Layer 9 of a small transformer language model trained on English Wikipedia (14 layers, counted from 0, width 96).
A neuron's activation on a vector x is SiLU(gate . x) times (in . x), where the dot is the dot product.

Input weights of the MLP neurons that the questions are about. A number n stands for n times 0.0046.
n0 gate: -22 -23 3 -51 -32 37 1 -52 -52 22 -24 -16 -6 -27 -39 -3 3 9 -25 4 -8 -7 -27 -28 -55 1 -12 -9 -1 9 4 27 -33 -13 -67 -48 2 -16 21 28 -5 35 42 29 -29 -6 -22 31 59 -23 12 -11 32 11 9 18 -43 7 -10 -47 -13 -6 27 -6 9 20 9 35 -31 30 -3 6 22 -25 7 -9 -24 -18 -6 -39 41 40 -31 18 -34 -36 -16 19 2 29 2 -11 -3 -21 -5 15
n2 gate: -51 18 -40 -1 13 -30 22 14 2 -46 -7 -16 11 34 -52 15 -9 -12 -27 13 -20 -13 -18 -10 -2 22 21 32 -55 21 8 43 -32 48 -34 40 -5 -7 52 -3 13 1 5 12 -44 -16 18 -50 17 -20 -21 -11 -20 16 5 -44 -15 -24 64 -55 -10 -7 -14 -45 -8 -5 23 -41 -48 26 23 49 -25 15 5 10 -3 33 15 -33 18 -11 -50 36 -23 -4 -9 -38 -11 0 -46 -11 -51 44 -46 16
n4 gate: 10 -37 26 -12 8 7 -7 41 -13 33 7 -14 20 -21 22 -6 14 15 2 -4 17 -38 8 5 -33 -14 -58 19 39 -10 58 19 6 13 -4 -12 1 -3 9 -15 31 -45 -27 -42 -12 32 -22 1 17 33 -27 35 -26 -19 -5 -35 -12 -30 7 16 -4 -33 -42 -12 -16 -5 -27 -10 3 -3 -10 -49 -3 37 6 -16 -22 7 -6 7 -12 5 -4 36 -14 35 -26 18 -78 -11 -27 25 31 29 17 25
n9 gate: -5 -41 21 5 -4 -15 -14 -3 5 44 43 14 -27 5 -29 13 -54 41 7 -28 -16 8 -25 11 11 12 13 -17 -37 -6 -21 -21 -23 -8 -37 34 -2 52 7 -31 50 -31 16 -2 21 -19 -16 0 1 24 9 4 15 0 -21 -6 16 -6 30 -13 7 -33 43 -14 -4 -54 -3 -22 -13 30 -5 -21 27 9 10 2 17 -11 -41 -28 26 34 20 40 32 14 5 -37 16 68 10 -6 -42 -45 31 19
n53 gate: -7 34 -34 51 1 -42 11 -18 -20 17 32 -4 -27 14 15 -17 -9 -41 11 10 -4 -11 -14 -44 -10 -20 -13 -10 20 -4 51 -1 -10 6 -59 -16 11 34 1 -30 -26 -21 0 2 20 2 -33 7 -16 38 -22 13 -23 -26 -1 -40 -15 -50 40 -27 -38 9 -35 -12 21 0 -1 -20 -1 19 17 -38 3 9 -3 9 19 19 -60 26 -3 17 38 24 12 28 -18 22 -17 50 32 10 -33 31 13 46
n112 gate: -25 67 9 10 -6 -22 -11 38 6 24 28 -6 21 20 -32 -29 13 35 5 1 -2 -47 -7 5 6 9 13 -29 -21 6 10 -16 -21 -5 6 -30 -24 16 13 -26 -1 8 -35 -26 -16 67 9 -4 -36 71 -32 8 -29 -9 15 -10 -6 -16 28 -33 29 -5 -26 -15 25 -17 0 -20 -52 -10 -20 40 -15 4 -33 5 -2 7 19 16 25 45 -5 -18 -20 -19 34 5 -26 1 24 3 76 -22 9 -22
n127 gate: -19 30 21 9 12 51 0 29 10 45 40 -12 11 -10 -14 -16 -10 -20 33 2 -37 -20 -11 -25 10 -54 -33 14 5 23 39 -9 22 67 -4 6 -36 51 8 -21 -31 -40 21 -18 5 -23 0 14 -26 41 -1 23 -12 10 10 15 29 26 34 -36 -49 37 6 16 5 1 21 -20 17 -17 26 17 -1 30 -13 -32 51 31 -14 16 -19 59 -12 34 -16 21 -24 -2 -34 64 -3 23 -10 38 4 8
n128 gate: -29 -63 2 -53 -16 -15 -14 -27 -28 45 20 6 -19 16 15 39 -34 34 37 -32 -25 -22 -15 -14 -2 -32 -1 40 7 12 -8 -42 -18 45 -38 29 3 44 -23 -33 16 -48 1 22 -1 -15 30 15 7 -14 25 23 -37 7 -15 8 -24 -20 31 15 -4 13 6 14 16 -2 -3 -35 12 20 -28 -45 4 -22 10 -33 -16 -9 39 -25 -11 -6 5 39 6 -40 9 55 -24 21 18 -38 -16 -26 14 -15
n150 gate: -46 22 -11 -30 15 0 -37 -13 -25 8 7 31 20 36 8 6 25 -46 -24 8 -71 11 16 21 -28 -46 -24 2 14 14 26 17 -46 45 -22 9 -1 -14 56 -18 13 27 -13 -19 -3 -9 -27 42 -13 29 -48 -18 67 18 21 4 26 -48 24 -39 0 4 -63 -3 53 -26 2 -18 23 47 1 3 -15 -17 -10 33 37 53 23 -12 32 14 -2 -3 34 -7 -3 17 -34 -15 6 36 -12 18 45 1
n154 gate: -15 -18 48 17 16 17 17 -5 -26 11 32 -27 -24 -13 0 3 17 -74 18 16 -19 -17 21 -27 -18 26 3 -22 48 -5 -9 42 10 13 -44 -3 -3 17 -24 -17 -17 -12 -37 47 -25 0 39 -7 -4 -14 20 -25 -27 -1 -9 22 52 26 82 -34 -33 -43 17 10 -3 -6 -60 -33 -22 16 -4 -4 -13 52 11 -64 20 -7 -10 -24 19 28 23 8 -8 -24 -21 -7 -48 24 -13 4 17 13 -14 -11
n184 gate: -31 -23 15 -10 -7 -56 29 -21 -26 -16 53 44 8 4 -40 -45 17 12 39 21 -30 20 -50 24 -8 -8 17 -2 -39 54 -21 -12 1 -20 -12 -37 30 56 -36 -15 31 -3 58 -59 5 -16 -50 6 57 18 -37 -27 43 2 -20 40 7 -3 -13 -20 41 16 76 6 -14 -18 -47 44 -24 40 36 -19 -54 28 -2 -7 -26 -2 23 -18 25 41 12 -6 -21 -39 7 -10 -24 4 34 30 -23 -8 -5 13
n197 gate: -5 -20 -18 -16 -37 22 -14 17 -28 44 -1 -43 -15 13 16 42 2 -13 -37 18 23 12 15 7 -31 5 29 -2 -5 -17 12 27 -38 21 -10 26 -17 27 8 -2 4 8 -23 14 -1 24 35 8 43 -21 -5 -23 -38 -32 -5 -18 -40 -27 -19 1 23 50 10 7 2 -2 32 -34 30 2 -12 -34 -48 6 18 39 -2 8 -13 -2 -4 31 -19 41 44 -20 4 53 11 63 3 14 19 60 -29 34
n219 gate: -40 8 14 -8 -19 17 -31 -39 -42 -53 5 -5 54 11 -45 9 33 -3 -10 2 -27 16 -29 55 -42 -23 -5 20 7 -21 25 11 34 30 -14 -17 55 52 -33 11 -19 7 -11 -50 -36 19 2 -11 18 20 -1 16 -13 -23 -10 -6 5 -44 1 -33 15 -11 17 21 23 -15 -18 -36 36 24 -4 19 -54 32 -14 -13 -23 5 51 5 -14 45 3 15 21 18 -25 -30 2 -21 -39 -43 36 12 -11 32
n232 gate: -40 -32 -33 -40 5 10 4 -21 -20 14 25 9 -6 -48 22 24 -26 71 59 -4 9 29 -9 -18 28 42 28 -28 -28 -20 2 -7 1 -29 -12 13 31 40 21 -21 -15 -26 6 -29 8 25 15 -62 11 -8 9 18 16 -6 16 -6 -26 -21 -9 -45 -40 0 -27 35 32 -3 -43 31 7 23 61 -31 -76 24 12 -7 10 -57 -23 -48 -9 33 31 -5 -32 -7 15 -26 -42 -9 -1 -16 -2 35 8 2
n242 gate: -43 -10 -23 14 -3 6 31 6 26 -40 79 -47 1 -34 -10 -28 -38 11 -13 -29 -37 -22 2 -11 -34 -2 3 -21 -11 43 52 -9 2 -5 -1 55 -20 -8 30 -14 -8 7 16 14 26 32 25 33 -9 -5 -26 26 -9 -19 -27 -14 21 5 18 -28 -12 -4 -24 21 -7 -17 14 19 8 -47 -30 18 -1 26 44 8 25 12 -2 8 36 -55 -18 -24 -26 -14 -17 -7 -1 18 -36 18 7 8 5 19
n249 gate: 0 5 23 25 29 -12 18 12 -7 -21 3 21 -1 19 -42 -13 -26 -34 -30 -8 -19 10 29 -2 -20 -13 -36 -12 -2 7 -25 26 3 -5 -33 33 23 -20 74 -53 16 1 -21 -42 -22 2 -5 25 65 93 -5 14 35 38 24 43 -8 6 -5 -34 25 5 39 5 -13 16 -40 18 -26 1 -5 10 -2 32 -4 -29 5 2 -48 -63 16 45 4 -17 46 25 -46 14 -95 -5 3 2 58 -1 -59 17
n0 in: 8 -37 18 -23 -27 -18 13 -42 -65 33 14 -15 12 3 -34 -4 6 -31 -6 8 -28 -31 -20 -12 -8 -13 -4 -6 53 19 -23 11 -20 -48 29 3 4 -10 25 9 24 -36 9 -14 -18 54 12 -8 12 12 40 -6 -17 4 11 21 18 -1 12 -2 11 22 -38 42 16 -22 -10 -4 31 22 11 -1 26 -7 38 30 -22 9 29 12 -6 12 -15 8 1 41 9 8 10 -18 -11 -39 33 -36 17 -58
n2 in: 13 -13 33 -7 4 9 -5 1 7 -8 -8 8 -7 -4 -1 -23 53 6 14 -16 15 36 -51 -31 -16 24 4 7 -7 44 21 16 -11 19 -6 51 3 11 -43 21 22 8 35 25 -11 9 10 19 31 -38 12 4 -23 -21 -29 -37 -3 -16 41 -1 24 -27 17 58 -30 0 42 -26 -6 -17 -18 27 -17 5 47 -40 20 18 56 12 25 19 -16 -42 -20 -12 -8 66 6 -5 -2 20 -46 23 34 10
n4 in: 0 -3 -1 14 9 18 -41 36 57 -6 19 -26 -9 24 -11 -5 -40 -23 -12 46 -18 27 12 -18 -17 29 10 6 21 12 14 -15 1 6 8 15 26 -7 2 -25 -19 -7 -14 6 36 45 2 -33 15 54 -6 71 -51 24 -8 -19 -12 10 -2 20 -3 11 -8 -18 27 -21 9 28 21 17 3 -5 17 25 17 -24 48 -33 -22 1 -4 26 33 19 12 -38 13 -2 -13 6 32 9 -18 -14 -27 -27
n9 in: 13 -32 -22 10 -55 30 1 -33 -1 8 -46 -23 -15 -19 -2 -24 9 -1 -23 25 -10 4 -18 -27 10 21 -7 37 -14 23 1 15 22 -6 42 -21 8 -3 28 16 9 5 9 -15 24 6 -40 29 21 22 4 -12 -4 -24 -1 -47 8 26 -41 40 10 -12 -3 -7 6 0 -12 -3 38 -8 24 -45 -2 -31 11 -31 -26 3 -16 -52 -29 -56 36 26 32 7 8 16 1 24 42 0 -45 -26 6 7
n53 in: -13 -2 -42 13 -1 -43 -21 20 22 -47 19 19 25 -32 3 -34 -8 -21 2 26 -12 -19 35 -16 16 23 48 6 11 -9 4 -32 15 41 -37 23 9 34 4 41 36 -2 -11 22 -17 -5 32 53 4 -3 23 -10 -31 -17 29 43 -45 -35 -34 17 -30 10 17 21 21 -12 -83 -21 6 2 28 -30 15 8 1 17 2 -25 -34 17 6 -33 -11 18 -7 46 21 -9 -10 -15 -13 -8 24 -24 -30 -9
n112 in: 8 16 20 10 -20 -28 -16 34 24 -4 -32 -1 -27 20 -21 -51 6 -13 -4 -11 -11 55 4 25 -11 16 35 44 -3 -18 4 -14 -19 14 -18 9 14 -2 -16 -21 -4 30 -25 41 -16 -23 -21 -23 1 10 5 23 6 20 4 -11 -3 -13 34 -59 -4 -10 4 -27 5 -3 -14 39 -13 -15 -6 3 -1 -30 29 24 2 2 -9 3 -21 64 26 7 36 32 -31 43 -1 -55 29 25 22 41 14 -24
n127 in: -6 -38 -4 -1 -9 21 12 9 -38 15 -7 28 -10 -17 -1 1 -55 -42 -46 18 47 -11 -17 -4 -18 -7 -28 36 24 18 4 6 -22 -4 -11 -7 -40 -38 -9 -22 -40 -29 9 0 29 -16 -10 -17 60 -6 -6 13 2 -8 -40 20 -6 1 -25 8 34 5 24 40 5 -6 -49 11 -38 17 -27 0 -32 -24 19 25 39 -30 -20 9 35 -17 9 13 -1 -4 -19 2 40 38 38 -12 34 7 -4 1
n128 in: -39 -23 16 21 -9 3 33 -17 9 -24 5 -5 1 -5 13 -22 -1 -10 -32 3 13 -2 -2 -3 -1 -11 20 -20 -19 -35 -1 15 3 -41 -48 27 52 7 27 18 23 40 -43 -36 26 -58 9 15 1 3 15 -1 -7 -3 -7 -32 15 24 0 15 20 -15 -4 19 5 -47 -47 1 29 24 -6 -25 48 -6 20 -7 -12 0 -63 -7 -16 -61 -6 14 -9 -29 32 4 26 -17 12 -1 -11 -22 13 -10
n150 in: -2 19 -13 -14 15 31 52 26 -4 7 -14 16 -12 15 -63 -31 14 2 11 5 35 32 -53 -14 10 -12 0 -16 24 -16 24 27 19 -39 7 20 48 -47 17 15 1 9 17 -11 25 -69 -23 33 -40 -16 -20 26 16 42 -5 -5 -21 -34 26 -19 -23 -59 -8 -24 -2 -37 -22 46 -8 -20 29 -1 -16 -13 6 -41 14 -12 8 25 -8 -15 28 -4 -11 1 -5 18 -14 5 -36 -1 -4 49 15 11
n154 in: 10 7 -21 -43 25 2 -30 -28 -28 -1 -44 3 -20 1 -5 19 12 -30 22 44 26 28 14 19 -23 20 0 35 -17 30 7 10 -43 10 15 -18 8 -21 -15 -56 -41 -1 -1 -16 -14 -13 2 47 -6 -69 -23 8 -15 1 18 -7 -27 27 -12 26 1 15 37 -46 15 -39 -22 -18 -11 5 24 -27 -32 9 13 -35 26 -4 -1 -47 41 20 -12 -22 -2 42 -10 -13 -28 -3 -5 5 13 -4 48 -8
n184 in: -17 10 -35 4 5 -10 40 -17 4 4 -9 -22 -54 -29 19 -6 15 32 -1 22 26 -12 19 -32 -17 -6 14 -14 20 12 -28 16 -8 -23 11 16 -25 2 3 -2 55 63 -9 -19 -18 36 -26 33 6 17 -34 1 1 11 10 1 -3 -41 15 -14 -16 -40 -79 8 -33 27 -13 9 0 -22 -24 29 28 -5 3 4 -6 -18 26 22 -13 -11 -24 3 3 -15 2 -27 -2 1 38 -5 41 -28 -13 9
n197 in: 9 -12 -24 -9 15 11 -21 20 8 14 -17 -21 7 -39 -28 18 82 28 -8 6 32 42 6 -23 21 -9 -4 6 -45 8 27 -8 1 -25 -29 -13 51 1 3 -28 -2 51 -19 -50 -13 29 -1 39 -18 19 16 18 13 -18 34 -10 1 1 -6 5 19 14 3 25 21 37 -15 13 30 12 31 24 -29 17 -3 18 -15 -26 -26 -16 3 0 -1 -26 -43 -8 -17 23 -10 6 5 7 30 4 -6 -32
n219 in: -26 -32 -20 1 -65 -58 -57 -5 -5 40 -9 7 -4 13 12 -37 32 27 -13 -19 15 0 19 -8 2 -27 6 -18 -2 -8 12 27 22 -43 25 7 -16 31 19 24 53 44 1 -9 -17 7 33 -43 5 -49 -39 -6 6 -46 -22 -9 -18 -57 -12 19 -27 10 -2 -25 -32 5 25 -10 -46 -1 -18 -4 -22 -7 -14 11 -44 -63 -22 -1 12 -26 61 -5 15 19 11 2 16 0 -1 6 9 -17 -11 -15
n232 in: -13 -20 -43 -25 1 9 -36 8 -24 -21 35 -6 -39 -8 16 1 -16 -2 19 -10 5 56 17 53 -14 16 35 16 47 -3 -4 15 -3 -24 14 8 27 -9 -1 14 1 23 -24 -8 43 1 -3 27 -26 -13 -3 -76 -9 22 -22 23 31 35 56 -5 -4 -13 -9 39 -30 -20 -3 15 5 53 -19 -43 9 -6 -33 30 14 -12 16 11 14 -26 -6 -33 17 -22 -20 7 46 -40 4 -19 -34 -20 -11 1
n242 in: 19 30 -5 16 -16 -39 11 -23 11 38 17 -15 62 -46 26 21 -8 19 -22 -10 -4 -33 22 -31 14 -34 -13 -9 -9 29 -21 0 1 -12 -10 3 73 21 -2 -33 20 -36 22 -34 -2 11 -16 54 10 23 -14 -21 -6 -15 -46 10 -11 -10 -19 33 4 10 47 19 5 -43 -6 -6 5 14 26 -5 13 5 31 14 4 22 34 -17 -31 44 -30 -9 -41 34 15 -1 -40 10 32 40 -21 11 4 46
n249 in: 34 18 -34 20 -17 18 -1 -29 -62 25 11 11 -5 -4 -17 4 18 -15 23 -11 -3 3 17 33 -10 7 17 14 -7 53 -5 -34 35 -46 -42 -4 35 9 -4 57 -24 32 -7 -35 -15 -5 27 -14 16 2 17 -28 7 -52 28 -17 -65 26 0 -2 -32 43 6 31 -30 16 -9 -2 23 5 15 11 -4 -20 11 1 -22 -6 -6 25 0 -8 -13 -34 24 -22 -47 -7 27 -23 18 -22 4 12 26 28

Each question shows a token from some text and the vector x that enters the MLP there. A number n stands for n times 0.044.

" w": 25 9 -4 -37 12 -34 28 -3 12 -4 -21 3 46 -37 62 -3 -8 15 -6 -6 6 -3 23 -22 9 8 22 9 53 -57 -28 17 24 11 -4 13 3 -11 -15 40 -5 -5 -17 -4 -19 13 27 -20 0 1 -4 -18 -13 -8 -19 -15 -11 4 -27 28 1 -2 -29 6 7 10 -8 -9 26 1 -20 -2 -42 -26 -17 20 -7 -22 10 -18 -3 -17 26 -42 42 -31 19 46 -22 -2 8 -18 13 26 43 34
The most active neuron and its activation: n232, at about 0.67

"ing": 33 -3 -22 -14 -12 18 -33 -26 8 0 8 -20 -13 8 27 9 12 -5 25 14 1 4 15 32 3 5 10 14 10 19 -14 -61 25 3 -40 5 18 34 -13 4 8 -35 -15 33 15 3 -36 -7 -10 28 -27 6 -45 23 -5 20 -10 15 30 57 1 20 -1 21 -28 2 11 44 49 -18 -2 -18 9 -6 -26 4 -40 9 -8 3 -45 -6 -6 -35 -12 25 -15 0 -13 27 0 -19 -5 10 8 -31
Which neuron lights up most? n4

"day": 58 5 -23 22 -16 19 29 25 37 -30 -13 3 10 -29 16 -37 5 -8 35 37 -11 15 -5 10 13 12 3 -43 1 -4 -23 -47 1 -53 9 5 -30 19 13 3 26 14 13 11 32 -8 -4 -13 -13 -16 -2 -37 -1 -1 9 -10 -27 27 12 28 -20 1 38 -16 -12 20 17 24 -47 -7 -17 24 4 11 -29 15 -9 19 -6 -6 2 1 -8 -19 -12 31 2 8 -7 35 2 6 -27 14 -3 24
The most active neuron and its activation: n0, at about 0.57

"I": 64 17 8 10 14 3 -25 30 -5 40 -33 -4 12 9 -7 -9 9 5 16 -10 -14 36 -12 -28 16 60 21 -23 -12 -15 -3 14 -10 -29 27 8 24 -28 2 -11 2 0 7 -19 40 17 9 -1 7 32 34 7 -30 -28 -4 27 2 8 -10 47 -4 7 6 0 21 -15 -25 -6 39 -38 -17 7 22 2 15 24 6 9 -29 22 -11 0 7 15 40 20 -8 -25 -22 -16 -7 21 -7 -23 34 -6
Which neuron lights up most? n9

"t": 56 12 6 3 -16 15 -3 20 28 -9 -3 31 -15 -6 37 4 42 -40 -1 5 -6 4 -15 -1 -13 12 4 -4 24 29 -3 -17 4 -18 9 11 -27 -16 -46 2 -13 6 -6 -4 -12 9 -27 -4 -33 38 32 -25 39 -2 -42 18 -38 32 -26 8 13 -14 5 24 20 -9 19 23 -9 -7 0 -15 -15 49 -1 17 -14 40 9 -12 -22 34 -3 -19 -9 -3 -15 10 -17 -14 -51 3 32 27 1 30
Which neuron lights up most? n249

"ide": 30 1 -33 -19 7 15 -20 11 30 24 13 4 1 13 -3 -15 -27 16 -24 17 15 -19 31 4 35 37 6 25 -11 10 -28 -33 6 31 -29 18 28 29 -32 7 18 6 10 -1 4 -10 -18 10 -8 26 -2 -1 42 24 26 3 -7 -10 -20 61 -3 -18 -15 -16 20 30 2 2 19 -37 -14 13 -30 55 -3 -18 3 28 -47 67 23 -5 -37 -11 0 24 -19 2 -15 5 36 -17 0 -27 9 19
The three highest activations, in order: n0, n53, n219

" of": 64 -11 14 -24 -23 15 -20 0 8 1 7 -83 -9 4 10 2 -25 -18 0 12 11 -8 4 -7 5 -23 2 1 -25 11 -2 -25 -11 13 -22 -16 19 -2 -7 26 15 6 -33 14 10 21 -4 -18 10 -5 -33 -9 -9 5 -9 -17 5 25 -25 29 -1 -3 -26 -21 32 -6 14 5 -2 8 -12 -24 -5 -17 6 -5 -8 13 0 0 -22 21 5 -2 -3 -5 -12 -9 3 12 6 7 10 9 10 15
Which neuron lights up most? n4

" ": 62 1 -14 12 -27 6 -12 -1 -4 -21 -2 0 3 25 5 -5 4 6 -6 -11 8 -2 9 -7 -16 7 2 -12 -9 -81 -41 -1 -5 11 4 3 -26 24 -4 -1 -4 22 4 38 -14 12 16 -12 -1 0 -6 -12 -16 11 6 6 -9 1 -38 10 3 0 -10 6 9 -1 3 3 -15 1 -7 10 -7 -2 4 -7 4 -11 12 -8 1 2 -13 -67 9 -1 37 6 -21 -3 16 -4 -3 -7 -10 1
Which neuron lights up most? n150

",": 43 4 -22 6 -1 -18 18 3 -10 3 18 -82 59 -15 4 -20 -5 0 -18 10 10 12 -8 3 36 26 21 -11 -21 3 -12 -38 17 13 -2 8 -15 -1 -19 11 6 12 -13 -37 -17 8 -14 -18 7 4 3 18 1 18 -11 18 13 -3 -16 7 0 12 -1 -3 11 -8 -5 1 5 -38 -1 -9 22 -1 -6 9 -31 11 17 15 -10 -13 -3 -70 -6 -2 4 2 -22 -12 4 19 -3 16 -21 1
The most active neuron and its activation: n242, at about 1.3

"vi": 15 24 1 19 48 -9 9 30 -13 13 -12 12 -46 -17 -37 -2 60 5 19 11 -8 -22 -6 45 12 40 -2 24 3 -2 -34 13 0 -19 -39 32 19 -20 29 -3 -3 49 -22 -34 -19 -21 53 -4 43 48 50 11 -25 6 -17 31 9 7 -1 12 -45 -21 3 28 -18 32 9 5 5 25 -21 14 26 3 17 -15 -22 -35 -8 -16 21 -16 -11 -17 -42 19 -24 8 18 -8 22 -17 6 19 -19 28
The most active neuron and its activation: n249, at about 11

"s": 84 2 15 -8 6 -34 3 4 -21 -23 25 -11 -41 0 3 5 25 -3 -7 3 -26 14 15 -4 2 -1 25 1 -18 2 13 -52 -6 -24 18 -23 -1 7 30 21 -5 -5 1 5 -7 -1 -33 5 -39 17 -33 -18 19 -6 -2 13 13 -16 -13 20 15 -27 4 -14 -27 -17 -6 -32 4 39 -31 -14 -9 -12 15 0 -8 7 -13 9 16 10 20 -12 11 2 16 14 2 2 -28 -7 -27 5 15 2
Which two neurons fire most, strongest first? n9, n127

"it": -5 8 -2 22 51 26 -8 -2 -6 -8 16 -4 18 49 18 16 12 -29 -6 15 -20 -18 6 45 16 58 -23 1 14 15 -17 10 5 57 -19 35 16 22 -30 42 7 15 -13 38 23 -10 7 10 -11 14 -1 -18 2 -8 6 -24 -38 7 -1 61 48 -30 -17 -24 22 -7 10 -5 -51 -26 18 24 13 14 -8 -8 33 19 -24 32 -25 -8 -42 15 -30 39 -10 -15 -5 -44 2 -11 5 -36 17 9
Which two neurons fire most, strongest first? n2, n197

"fer": 31 3 12 -11 8 6 7 -22 35 -49 33 3 36 -38 14 -15 -21 -17 15 8 -6 -1 -5 17 8 13 -14 3 11 -6 -10 -9 24 -18 -21 5 2 16 -61 17 0 -19 -60 -1 -11 -10 -13 -4 -19 50 -22 22 -25 36 13 -12 3 4 10 67 36 4 -24 -9 -19 -15 3 47 6 -50 -7 11 -31 -35 -6 12 4 -28 39 -42 -17 -28 -22 -20 32 -6 -9 -1 35 23 13 -19 -9 -14 -10 -6
The most active neuron and its activation: n154, at about 0.32

" this": 44 -12 23 4 -11 -20 11 -7 -12 -32 -17 -47 7 18 15 12 -27 -9 0 2 15 4 9 -10 44 -29 10 -37 6 -15 -9 -55 -25 -44 -8 -14 -2 26 8 37 18 12 12 -23 14 -14 19 -16 -30 27 0 -11 3 -2 21 -30 -19 -5 12 46 -21 -23 0 -18 -19 -1 -27 -20 -8 -11 29 4 23 8 -6 11 16 2 7 13 17 21 -4 -36 7 19 22 1 15 -22 -2 -21 10 19 -27 -13
Which neuron lights up most? n127

"u": 51 -11 0 25 41 -25 4 -2 -12 13 16 4 -23 19 14 8 4 -10 5 -8 25 -12 -7 16 25 59 23 17 0 12 -9 22 -3 12 -9 -15 -39 -42 23 -48 5 -45 5 5 -7 -1 19 16 3 4 -28 -18 23 -8 -15 0 -24 26 -15 -29 21 -7 0 -32 1 27 6 19 -8 3 -12 4 -14 -11 10 -29 19 68 10 16 -27 -8 -37 -18 5 1 -19 -10 -3 16 -49 -39 -13 -4 0 -10
The most active neuron and its activation: n219, at about 0.61

" Du": 59 4 -16 34 4 17 4 -3 43 -9 -17 -6 21 -6 38 -9 -18 -9 -10 34 13 3 -8 8 -32 16 22 -1 -40 -1 -29 18 -6 14 -32 17 -2 -24 -21 32 -3 -10 -34 -21 6 -30 -12 -6 2 -2 15 -7 6 31 1 -27 35 -22 -12 17 -25 -23 -30 31 -13 -4 -22 52 -3 -19 -44 39 -28 -17 15 -19 9 5 -5 23 15 -12 20 -52 -2 -10 -3 -4 -1 6 38 -4 -24 7 9 7
Which two neurons fire most, strongest first? n0, n219

"es": 70 37 -27 -21 11 -7 -18 20 -6 -23 -1 -1 -13 13 13 2 20 -16 -40 33 1 -12 8 -5 21 7 8 35 6 13 -35 -30 21 1 13 -32 -9 20 10 3 -20 20 3 23 26 0 83 0 -20 13 -19 -41 -17 11 -8 -7 15 -17 16 18 -17 20 -33 7 -11 -13 9 -27 20 -8 -35 -10 22 -10 -2 -22 -9 13 -18 44 -24 -27 -11 28 -27 8 10 2 -15 -8 -6 -6 -19 -1 5 -18
Which neuron lights up most? n53

" p": 56 -11 -6 -10 -3 1 35 -1 -12 18 -28 4 -21 -36 16 -8 5 6 -15 -5 -19 -16 -42 -1 0 -6 3 6 -6 -67 -20 17 12 46 4 -20 19 10 -29 -13 19 40 -13 18 -22 -10 10 -20 12 1 8 -24 -3 -19 -7 8 26 1 18 1 22 -15 -12 8 7 -15 -10 15 -6 2 -24 -3 -20 -24 11 36 13 17 29 5 -37 4 -7 -42 9 13 53 15 5 17 7 -9 -8 8 -17 1
The three highest activations, in order: n4, n249, n53

"ock": 68 0 -14 -19 2 -24 -2 31 34 -16 -19 20 -24 -34 23 -13 22 -23 7 8 1 12 -15 -25 6 13 -3 13 30 -5 11 -58 5 -5 17 11 -14 12 9 -34 -1 17 -30 16 18 -15 -13 -34 8 -3 9 19 45 17 28 -6 -4 14 14 31 -16 27 -28 -15 8 -3 2 21 7 -6 14 20 17 0 -2 -16 21 8 4 -4 -41 9 24 11 5 -24 -29 -10 -16 42 -19 -5 28 -13 -5 -10
Which neuron lights up most? n242

"al": 70 10 27 -10 7 -18 2 1 -39 0 -24 4 23 -14 -7 2 29 -7 -8 24 -21 16 -22 6 -3 -6 -18 -17 -21 8 -16 27 -13 -15 -5 2 17 -31 12 -8 28 20 -2 26 -6 -2 -8 8 -26 16 3 7 -9 -9 10 -31 -1 24 7 -8 8 -14 4 -2 -1 -4 -15 -61 -31 10 5 -21 -26 40 21 25 4 -25 -51 22 7 21 -13 -18 7 3 -46 -20 -3 -3 -32 -15 -11 -44 -31 -1
The three highest activations, in order: n154, n249, n0

"ic": 42 5 22 -44 -19 12 -34 -9 13 -49 -12 -12 7 14 -28 -3 33 64 3 0 -24 17 -32 -1 34 -3 17 -11 -19 28 -2 -4 -12 -18 -4 -27 -11 10 -34 23 4 48 0 -12 -2 -14 -37 -14 -8 -15 4 -45 20 -22 17 -35 0 40 9 34 -29 34 -18 3 -10 2 -13 -19 61 3 47 -25 30 -21 13 23 10 13 19 8 -23 7 24 -36 1 19 -13 -23 0 8 -22 -6 -1 10 42 15
Which two neurons fire most, strongest first? n127, n4

"n": 79 5 6 -7 29 4 7 -26 -18 24 -1 9 -14 23 34 -15 12 0 2 12 9 12 -31 25 -17 32 20 4 23 3 -37 -27 10 4 9 4 10 -14 -16 -22 10 -2 24 31 -18 36 -7 -6 12 25 -3 6 34 -33 -8 35 15 -13 -6 50 -1 -22 -13 13 -4 13 -9 14 -37 0 4 5 -1 9 -5 -4 -34 11 -3 8 -8 -35 -2 4 7 27 -11 0 -6 15 -13 -23 32 -1 8 -19
Which neuron lights up most? n128

"r": 22 -4 7 7 -23 -6 -29 34 19 50 25 -15 -10 31 5 10 -2 -35 -16 27 1 -15 -7 23 -27 -19 0 -8 11 32 12 -31 27 -27 2 10 -7 -17 -38 8 -28 -35 -12 -4 -30 -21 -6 -12 6 0 18 1 -20 -8 -28 26 -22 24 -49 61 18 25 -21 55 -20 9 3 31 33 4 -21 -51 10 -32 -11 32 -22 -16 22 -14 -15 -33 -6 -23 -9 6 -1 27 19 34 -14 -12 30 21 31 -12
Which neuron lights up most? n184

"e": 30 -7 19 -35 50 27 25 15 -25 -23 -1 18 -7 42 14 -4 13 0 -20 15 -10 -8 -18 -28 21 1 -11 28 -8 20 -13 -8 -13 -4 13 -11 0 30 -27 1 -4 -10 22 41 10 12 27 21 -55 -6 -11 -6 10 33 -22 -33 -4 -3 -13 28 7 9 -26 37 0 24 7 38 7 -35 4 -14 -10 1 -13 -23 -53 -18 8 44 -2 -1 -37 16 -56 53 20 8 -15 -64 -32 8 21 7 -5 -26
The most active neuron and its activation: n219, at about 0.36

"ed": 59 16 -18 -11 5 14 -24 -15 -12 -3 -11 0 -2 -20 -4 -13 7 -1 11 25 -22 -24 -6 19 14 -7 17 54 6 16 15 -33 12 13 18 -13 14 32 -14 33 -8 0 6 2 -4 14 -3 44 -23 -16 -61 27 -23 20 7 14 15 2 12 43 21 2 -6 -27 -19 32 23 49 13 -24 6 -14 31 -10 -19 30 -48 3 -7 35 -5 9 8 -16 -6 27 18 25 -10 7 2 -14 24 11 -37 6
Which two neurons fire most, strongest first? n128, n2

" me": 52 -15 46 1 0 -6 20 0 0 -20 -15 20 -7 -27 32 -15 -18 26 23 14 -4 8 -8 -18 45 18 17 -36 -17 -32 -85 6 6 -13 3 -21 7 -16 3 -13 8 3 -22 -23 -55 -18 -28 -23 -8 -41 -18 -23 -25 36 12 -20 -15 -15 19 -8 13 14 -9 -13 5 13 -19 8 5 1 -6 1 10 4 20 15 1 -1 -5 53 1 -14 13 -29 -2 -3 -7 -12 3 -18 -3 -8 -11 6 37 10
Which neuron lights up most? n4